Layer 11 of a small transformer language model trained on English Wikipedia (15 layers, counted from 0, width 96).
A neuron's activation on a vector x is SiLU(gate . x) times (in . x), where the dot is the dot product.

Input weights of the MLP neurons that the questions are about. A number n stands for (n - 500) times 0.0015.
n0 gate: 483,423,589,371,530,265,547,631,470,349,447,354,576,278,767,757,533,346,399,631,328,363,287,363,702,522,492,242,452,491,316,482,403,435,619,674,242,655,426,400,508,377,402,414,435,573,470,565,266,677,379,235,319,679,396,289,388,656,747,616,569,496,346,471,533,355,423,282,513,491,500,430,478,437,617,504,690,658,665,253,656,509,532,543,361,661,420,552,553,577,521,479,719,872,696,459
n6 gate: 588,399,314,568,682,800,599,497,216,430,451,737,312,347,647,233,393,461,728,689,569,614,400,382,592,508,556,438,406,353,412,541,691,463,459,504,289,538,391,621,569,642,485,463,514,589,537,417,461,530,541,342,599,561,578,504,386,655,604,546,471,500,532,535,493,422,612,401,576,540,266,373,470,524,650,256,670,735,438,466,529,638,453,541,479,649,659,590,448,467,468,461,493,618,279,371
n10 gate: 424,421,757,687,768,251,504,659,250,425,706,546,332,447,585,384,225,750,290,561,440,635,393,364,496,392,500,306,678,545,408,572,582,757,467,527,567,419,744,368,633,513,378,518,330,273,199,661,500,93,526,732,581,488,381,377,619,534,466,669,469,411,428,559,449,523,533,339,685,535,719,469,265,235,351,500,424,479,457,472,647,393,468,403,575,462,405,484,591,413,389,721,268,671,563,625
n32 gate: 260,449,562,750,117,442,848,376,366,611,476,520,561,331,221,410,411,399,426,360,320,645,102,629,408,773,595,508,436,714,388,598,382,496,492,555,333,320,548,318,534,430,313,583,547,254,681,402,644,586,446,392,624,546,529,479,431,464,585,808,658,466,617,380,516,624,559,330,312,388,429,598,595,523,439,508,372,472,376,363,389,546,374,378,528,524,508,418,496,525,431,573,665,329,488,540
n40 gate: 368,488,521,546,475,462,734,476,753,641,607,601,167,314,508,609,628,454,415,508,450,718,592,416,685,689,707,631,557,368,436,566,571,327,460,413,475,244,599,587,500,602,329,659,342,360,413,569,590,642,358,483,641,488,660,298,442,471,450,562,457,162,729,446,940,573,508,509,458,756,568,522,385,657,525,467,615,314,593,465,816,500,583,250,344,277,492,520,390,223,621,463,362,437,435,463
n71 gate: 403,596,488,714,492,592,228,302,464,689,461,409,357,381,410,251,508,469,500,385,512,291,673,338,315,570,683,456,267,517,673,640,354,541,422,610,381,571,612,457,446,476,436,617,473,130,382,530,733,567,496,319,728,586,508,557,516,558,732,519,721,524,289,376,625,351,317,584,666,392,320,578,608,397,477,512,488,414,345,596,350,390,504,585,635,578,571,440,523,332,414,797,344,425,289,515
n79 gate: 647,340,402,552,524,373,398,542,446,408,484,718,379,420,688,363,556,356,550,553,532,566,496,436,409,589,629,569,638,441,500,711,431,638,641,433,559,356,330,424,552,529,627,471,426,435,608,698,829,406,260,389,500,454,471,632,404,441,657,532,249,454,208,567,652,587,633,496,476,549,483,425,398,247,560,809,425,237,459,477,549,421,519,318,594,834,351,481,410,820,460,732,294,757,512,379
n111 gate: 458,349,496,462,598,587,409,548,273,627,588,613,391,504,295,913,512,642,817,563,543,369,608,447,500,186,383,433,561,594,337,358,235,697,581,130,572,385,496,600,525,492,532,516,391,618,436,556,646,615,344,635,332,548,468,448,492,447,798,481,429,552,577,347,538,252,534,575,660,500,403,439,430,340,531,523,576,412,347,435,457,572,299,384,375,515,535,470,670,456,349,477,553,322,602,360
n113 gate: 256,481,552,605,520,504,596,223,456,620,396,431,500,694,512,456,625,430,375,596,441,456,485,371,748,430,714,564,738,310,278,248,445,516,493,263,442,450,558,637,525,233,717,310,450,607,647,432,470,317,569,746,300,463,817,666,586,543,484,523,339,529,437,686,418,325,573,448,369,404,787,545,662,434,586,449,562,453,568,349,496,655,437,549,654,492,571,451,454,267,610,770,508,602,504,592
n144 gate: 442,508,617,367,444,318,259,654,382,802,446,577,564,466,689,687,433,539,766,372,528,670,557,320,426,313,435,592,665,704,496,504,448,516,474,176,523,642,481,528,551,576,540,516,358,547,312,523,292,186,370,520,450,703,435,537,791,286,421,609,456,492,496,344,343,642,634,907,460,629,466,723,375,626,307,437,738,672,492,481,404,578,533,480,481,445,476,470,550,379,370,496,511,516,458,438
n194 gate: 472,602,463,452,362,582,692,591,401,478,709,469,306,515,624,427,643,576,427,415,556,537,531,525,382,555,457,387,588,589,648,517,564,525,275,612,390,699,417,496,607,398,737,401,597,370,554,659,552,496,422,766,470,485,686,545,384,626,528,310,307,301,576,472,691,435,547,717,573,218,291,320,445,274,544,172,334,484,459,770,589,392,402,219,575,417,548,415,621,746,640,516,741,580,751,488
n208 gate: 328,543,327,760,513,295,402,745,487,600,183,712,500,339,765,579,478,526,609,557,425,727,399,588,444,711,360,540,409,367,580,257,763,310,363,568,590,417,466,404,448,558,371,249,517,349,428,639,434,523,491,478,790,508,324,365,283,667,504,547,522,464,657,582,452,647,449,580,298,309,647,464,615,566,248,448,762,500,677,406,500,405,607,541,714,448,842,303,665,442,596,274,187,469,538,402
n0 in: 591,516,668,747,647,443,410,645,467,675,571,668,553,451,388,492,600,492,426,309,532,763,423,581,540,428,516,589,659,602,681,306,553,588,481,487,484,288,330,384,404,582,336,550,512,535,692,216,478,726,446,331,504,163,496,368,540,797,412,659,426,408,784,476,628,277,461,324,682,459,640,634,419,474,384,536,516,384,231,406,545,416,610,446,338,623,690,403,606,344,508,696,574,231,433,504
n6 in: 580,579,480,562,488,271,591,356,305,348,394,793,582,449,350,629,465,508,496,520,718,678,314,480,572,419,429,336,524,414,429,618,590,588,651,580,652,545,717,504,599,563,377,496,447,668,648,579,371,361,448,306,496,559,368,325,670,812,496,565,508,641,245,500,565,323,462,405,239,666,627,427,668,525,446,554,672,162,370,358,414,564,401,504,637,634,699,288,504,504,512,454,500,519,451,300
n10 in: 306,624,630,168,602,326,386,566,407,929,500,381,479,475,431,468,758,315,792,247,142,473,459,545,301,332,582,269,40,416,369,472,607,434,389,781,625,814,448,537,563,392,261,527,536,500,588,300,506,697,604,603,51,591,632,817,341,395,346,207,250,357,532,484,600,258,134,478,767,424,604,489,365,315,706,505,741,653,672,336,355,621,295,319,417,447,773,587,696,782,511,246,634,505,443,578
n32 in: 779,538,456,496,860,710,452,349,566,640,572,471,440,358,530,457,500,347,636,391,672,487,525,260,445,482,363,712,366,414,399,558,543,473,700,482,659,351,403,543,237,783,273,711,542,347,149,529,551,527,624,509,486,716,633,747,555,407,320,348,469,487,756,508,453,384,500,579,578,255,612,607,663,323,287,192,635,606,665,604,681,469,633,487,433,517,504,591,725,417,307,359,421,414,362,608
n40 in: 585,531,638,487,206,537,338,595,533,574,340,535,386,453,545,805,267,383,382,270,546,495,626,404,660,733,430,692,646,328,421,452,536,303,375,486,713,452,634,419,496,606,713,668,518,44,411,548,412,701,598,315,826,435,664,179,360,420,473,437,537,340,812,411,631,564,465,486,336,588,480,339,203,402,671,342,397,765,679,691,541,773,577,603,305,397,482,587,711,662,677,532,496,265,580,601
n71 in: 496,677,606,474,556,261,545,419,565,472,365,478,358,546,496,257,529,386,614,632,507,322,625,339,453,481,640,493,519,328,401,484,623,492,775,442,623,441,697,371,439,609,731,565,587,400,446,461,616,366,404,644,382,496,404,374,626,383,674,233,583,227,570,394,592,391,457,523,642,591,310,488,425,587,500,378,324,423,564,507,493,450,497,469,478,416,754,283,615,765,611,640,432,355,728,374
n79 in: 843,563,533,256,317,315,462,632,667,642,605,374,252,417,592,341,431,445,500,759,481,642,357,397,550,480,653,514,650,183,652,315,589,611,487,423,550,343,432,528,385,458,292,448,518,590,409,711,450,608,514,761,304,310,323,567,592,445,254,527,153,668,468,440,818,666,401,528,542,396,141,461,294,870,449,695,601,242,528,335,584,336,653,414,227,583,701,527,757,391,588,366,576,625,604,608
n111 in: 468,338,556,376,551,443,462,351,343,354,382,415,850,649,721,393,271,454,629,509,611,179,283,627,405,724,303,519,360,296,884,418,444,572,509,697,428,710,436,578,470,308,283,619,370,520,409,536,246,471,562,476,412,302,548,253,675,532,431,500,240,375,265,532,615,636,406,198,649,609,233,572,588,504,583,172,742,830,350,704,631,505,500,591,391,532,635,695,442,462,477,528,482,500,283,225
n113 in: 456,575,689,344,394,447,521,569,467,588,579,598,541,359,556,779,304,504,799,590,723,582,589,483,456,276,395,614,454,394,248,407,601,433,657,600,271,585,595,484,559,451,586,496,531,421,433,457,197,338,749,735,389,642,342,719,556,452,456,627,619,558,420,726,552,448,469,631,459,381,767,248,564,700,508,194,345,684,504,440,601,646,515,450,413,404,350,639,692,393,480,460,683,367,661,469
n144 in: 440,454,199,710,386,423,342,469,577,275,532,327,457,593,402,491,407,621,369,395,227,399,401,515,316,677,277,581,598,569,702,657,580,636,634,242,417,178,615,859,702,595,184,645,573,652,291,518,606,604,655,308,564,629,335,423,612,325,584,555,457,505,421,463,495,189,505,462,491,519,658,681,396,403,159,645,777,663,329,390,831,427,553,611,330,672,533,297,445,438,655,477,218,805,275,459
n194 in: 364,522,546,541,352,523,374,411,711,504,515,417,620,603,321,466,581,619,586,686,534,656,403,773,287,339,380,353,593,524,653,473,556,473,244,516,577,555,371,470,493,436,283,439,573,545,306,525,701,488,492,504,168,468,330,377,526,533,235,448,370,461,604,655,678,455,402,401,361,603,528,543,591,293,571,459,633,718,413,514,413,733,377,581,548,541,417,475,515,241,560,727,637,522,299,405
n208 in: 541,572,458,555,308,514,425,597,296,601,659,330,360,526,459,254,660,335,491,322,597,524,562,476,509,752,563,505,615,646,505,311,198,289,469,782,464,793,464,505,661,809,580,581,352,700,471,598,450,104,443,387,583,359,524,547,440,296,578,418,429,395,399,441,404,325,419,684,249,255,234,645,154,344,555,389,577,308,360,474,593,332,413,643,342,623,319,354,150,184,278,491,491,260,685,383

Each question shows a token from some text and the vector x that enters the MLP there. A number n stands for (n - 500) times 0.01.

"ill": 435,476,484,469,437,528,516,538,586,567,378,343,542,557,514,312,396,257,420,373,440,580,564,492,417,556,534,346,440,368,622,585,492,394,710,400,483,539,428,444,511,560,559,519,614,404,591,489,355,613,407,531,462,438,475,625,393,663,428,458,450,430,528,634,454,514,497,756,587,236,472,514,322,427,486,331,391,716,481,620,511,545,597,543,620,505,434,482,599,362,524,710,539,592,369,546
The three highest activations, in order: n194, n71, n113

" |": 501,402,375,493,574,400,372,611,459,244,486,225,600,559,474,514,617,505,386,384,552,596,464,447,513,656,486,510,425,440,801,456,505,380,665,505,581,511,523,513,551,581,444,482,497,550,564,351,410,480,503,315,426,474,448,622,712,514,306,406,625,489,526,641,472,595,561,678,445,399,620,574,495,477,628,433,395,530,617,381,556,565,465,486,628,356,532,588,632,375,540,396,449,557,604,402
Which of these neurons fires most? n208

" professional": 619,391,410,430,570,465,454,524,576,391,617,353,505,490,502,410,735,459,411,422,335,438,496,481,519,606,507,386,466,331,550,464,526,535,537,576,487,408,506,375,396,339,636,425,549,536,568,489,473,481,394,347,460,435,435,803,470,418,400,500,543,478,579,615,522,564,597,564,478,461,530,432,405,519,648,584,439,228,507,402,327,308,569,593,496,417,377,768,413,453,428,495,396,467,615,288
Which neuron fires most, and how strongly? n79, at about 11

"a": 529,450,533,519,680,356,540,483,550,445,445,402,578,504,459,322,476,409,408,345,458,447,593,403,443,677,524,442,422,516,605,532,485,624,841,510,484,477,463,607,542,442,626,517,833,418,517,411,502,641,424,252,605,469,556,531,544,498,482,557,623,445,547,512,347,571,473,587,662,394,434,540,484,528,669,461,478,568,475,653,356,590,508,529,537,358,358,466,550,358,527,600,697,474,409,425
The three highest activations, in order: n71, n32, n79

"re": 622,542,451,358,450,506,439,434,530,401,380,364,563,611,352,302,404,463,438,587,529,512,660,533,502,415,584,395,427,438,474,613,465,582,752,630,494,324,390,398,538,511,643,534,537,518,468,529,388,471,344,463,433,421,580,396,394,396,418,526,569,420,420,322,553,433,709,582,559,433,504,399,478,533,450,410,393,499,540,608,792,385,385,507,425,283,518,520,514,495,535,449,645,378,300,360
Which neuron fires most, and how strongly? n10, at about 0.56

")": 444,425,452,358,601,323,445,555,623,406,473,348,649,722,514,450,506,403,410,459,688,568,374,422,354,597,505,414,380,540,605,388,360,636,497,404,536,483,629,298,444,459,624,561,807,623,543,373,449,496,488,419,484,426,460,598,489,451,419,484,562,433,551,464,452,471,559,613,490,460,530,696,497,674,698,365,438,359,613,527,503,424,596,553,571,316,571,372,496,483,497,400,525,569,548,384
Which of these neurons fires most? n40

" 6": 605,309,528,408,574,520,300,492,334,457,505,371,550,627,272,376,690,390,369,485,635,477,458,450,493,400,644,497,455,257,578,426,614,417,441,422,419,447,520,507,441,408,490,574,606,573,518,436,466,452,674,365,494,673,502,650,397,445,285,587,513,481,539,463,369,575,454,615,500,380,437,547,457,372,684,379,458,467,508,563,401,655,474,571,470,291,386,397,569,558,571,529,541,375,565,430
The three highest activations, in order: n113, n144, n194

" W": 779,335,439,442,549,455,443,647,571,542,281,442,684,592,279,480,580,312,426,512,563,525,468,428,401,550,599,389,428,466,466,503,475,411,526,525,478,482,479,456,480,364,667,377,416,501,538,451,274,451,552,461,466,495,574,465,538,595,262,497,487,455,520,489,483,405,550,462,559,389,551,468,389,487,606,584,402,451,600,552,505,460,518,499,663,328,490,504,567,472,605,454,539,319,434,120
Which of these neurons fires most? n144

"–": 666,406,360,460,446,358,408,434,500,477,595,498,557,628,556,341,735,604,426,633,662,478,574,521,383,512,438,299,474,305,538,612,560,376,323,476,407,594,501,509,493,325,594,462,479,615,653,473,415,539,569,434,489,533,481,428,457,541,377,750,544,484,529,474,456,513,562,460,376,249,458,602,556,591,632,414,440,437,410,596,554,490,672,456,471,389,607,523,538,668,622,508,573,456,502,277
Which two neurons fire most, strongest first? n194, n6

" 9": 473,427,415,501,676,615,503,669,538,505,564,580,567,693,473,268,556,547,561,364,446,407,530,414,560,651,487,600,575,427,450,432,483,473,426,476,509,504,455,521,387,382,458,437,362,540,558,286,458,541,427,295,533,510,501,480,380,691,298,467,423,320,494,629,402,389,585,512,622,362,666,543,659,487,709,384,334,550,443,517,449,577,348,526,443,367,504,534,628,607,518,427,457,518,378,306
Which neuron fires most, and how strongly? n79, at about 1.5

" An": 621,319,434,478,539,468,360,452,535,459,202,436,538,583,433,500,458,334,428,585,502,508,616,473,540,512,517,522,369,370,608,398,406,470,846,499,693,507,397,459,666,470,482,474,473,503,475,378,474,609,474,444,424,476,403,556,600,402,439,543,630,413,534,485,493,338,557,544,732,419,392,483,451,422,643,607,464,457,500,428,358,565,473,367,343,420,455,641,527,479,537,266,545,388,334,469
Which neuron fires most, and how strongly? n111, at about 4.8

"ard": 511,550,437,474,455,517,466,546,707,340,563,302,536,559,492,370,446,406,359,437,523,431,532,489,355,575,509,458,422,402,485,500,496,650,845,524,405,450,545,564,479,531,549,527,725,450,553,464,448,614,422,415,526,506,484,749,514,547,369,490,638,480,646,579,623,437,594,657,492,373,436,418,470,694,730,397,329,553,535,664,398,498,517,513,437,477,362,397,557,309,487,564,573,409,456,522
Which of these neurons fires most? n71

"23": 567,455,425,406,524,429,451,311,541,435,546,405,563,615,476,432,649,725,364,506,631,618,455,510,494,489,445,475,507,419,622,399,502,577,568,379,492,546,519,349,454,546,628,454,564,459,525,374,391,564,373,268,492,616,538,583,477,450,226,624,663,357,485,632,273,433,440,421,387,448,563,565,509,523,665,472,443,331,443,568,428,565,634,516,541,437,400,448,370,671,504,424,423,636,483,269
Which of these neurons fires most? n10

" May": 656,344,384,400,506,572,495,524,706,415,326,389,716,712,419,364,480,376,438,542,556,611,514,414,375,527,584,530,362,461,463,646,399,528,633,579,475,542,585,621,233,311,526,398,370,510,523,531,503,480,445,451,538,606,399,659,448,563,494,473,542,400,439,517,463,383,611,632,446,396,331,584,535,516,579,399,507,714,476,526,587,386,522,447,533,295,536,632,443,502,505,362,541,438,453,384
Which of these neurons fires most? n40

" 195": 645,225,406,548,482,502,616,517,566,445,542,540,466,656,367,443,601,474,473,440,626,405,470,486,669,567,480,390,494,362,502,577,507,496,336,542,468,456,476,343,410,279,474,533,463,408,531,352,410,523,361,248,677,606,582,494,413,619,342,502,686,449,299,569,376,518,609,536,467,382,451,484,649,500,612,490,437,537,500,510,599,622,493,486,555,556,474,536,613,679,471,350,435,524,577,271
Which neuron fires most, and how strongly? n6, at about 4.3

".": 370,461,432,445,483,466,451,627,701,411,509,363,558,684,499,423,545,384,337,451,499,582,307,523,332,568,399,352,386,487,650,489,403,585,450,419,613,457,557,518,464,471,574,429,580,557,418,357,348,456,498,488,501,500,547,582,680,376,517,443,580,439,422,595,401,493,617,674,686,300,427,478,625,523,683,350,403,285,492,484,518,732,631,459,469,415,434,376,514,620,560,427,617,420,451,517
Which two neurons fire most, strongest first? n194, n0

" Ang": 675,459,408,501,476,584,349,511,398,549,402,408,506,675,430,493,470,343,442,414,457,439,535,344,340,454,547,532,494,433,463,356,491,414,669,478,553,499,366,374,803,569,586,413,508,649,556,501,306,544,457,451,340,420,382,547,284,509,390,649,445,298,481,650,454,465,611,477,472,227,501,473,411,584,372,555,558,545,436,345,436,415,536,406,397,376,492,489,573,467,571,457,506,443,489,345
The three highest activations, in order: n208, n0, n113

",": 456,419,390,459,561,484,490,615,576,367,293,391,641,722,400,399,498,549,489,464,508,564,540,364,486,551,536,424,490,452,729,516,309,568,375,436,637,565,690,413,374,386,601,424,426,553,381,319,577,501,390,287,463,568,461,540,449,538,479,444,575,380,576,600,439,581,649,550,451,325,463,631,485,564,700,402,386,533,495,380,634,479,468,496,576,303,478,681,538,497,452,456,373,403,584,391
Which neuron fires most, and how strongly? n79, at about 0.85

"10": 542,455,498,484,535,485,514,318,585,348,553,461,527,580,527,440,601,684,386,454,687,593,429,485,465,477,376,561,578,476,607,379,528,612,448,435,539,549,509,307,409,493,735,444,656,473,574,472,365,569,328,346,575,720,513,595,579,460,244,586,630,377,528,548,278,458,445,452,437,476,543,533,525,441,689,532,437,385,420,637,444,631,593,560,545,452,420,486,459,598,579,335,483,552,518,258
Which of these neurons fires most? n10

" 12": 524,499,361,368,556,450,468,575,362,384,518,438,613,670,274,386,666,655,382,526,677,497,413,458,456,535,551,476,424,327,437,345,614,404,649,563,530,412,528,471,438,429,429,495,494,534,541,274,401,391,552,247,388,604,498,608,450,561,387,484,609,440,406,556,362,521,552,548,620,354,529,489,435,412,663,391,575,407,500,382,376,501,459,515,428,325,410,356,572,527,387,392,451,486,568,311
Which neuron fires most, and how strongly? n6, at about 1.8

"o": 630,389,411,516,568,509,402,413,492,488,485,500,507,361,471,498,419,445,467,442,656,311,612,429,519,429,539,437,331,371,493,626,404,634,619,447,483,191,612,549,617,441,617,698,602,589,321,369,422,634,546,345,485,478,712,493,575,508,238,523,382,486,388,431,495,496,485,551,538,440,353,348,516,459,331,493,430,500,504,505,620,458,524,573,561,471,493,452,465,419,627,446,607,447,330,313
The three highest activations, in order: n111, n6, n71

" Park": 666,398,566,428,496,540,498,570,596,425,489,377,677,527,447,364,488,212,360,511,565,550,579,447,348,630,586,360,451,427,549,629,464,495,684,523,549,487,579,543,494,420,639,267,629,501,599,561,430,451,486,447,448,617,439,634,484,538,419,565,540,323,593,674,489,630,559,647,555,453,424,464,364,577,626,543,424,474,599,527,490,559,518,474,398,289,394,481,523,422,619,619,746,445,417,325
Which neuron fires most, and how strongly? n144, at about 1.2

" his": 476,297,525,433,642,504,231,528,613,536,407,388,504,670,336,430,500,482,497,480,607,492,477,476,482,610,645,399,502,330,490,445,242,577,670,450,594,551,566,338,545,388,601,575,457,543,546,472,434,533,541,266,502,552,488,607,530,453,563,442,557,522,597,589,466,381,544,453,514,427,352,545,491,483,796,497,482,399,553,455,386,384,541,589,433,318,379,684,581,459,430,442,397,334,434,402
The three highest activations, in order: n71, n111, n144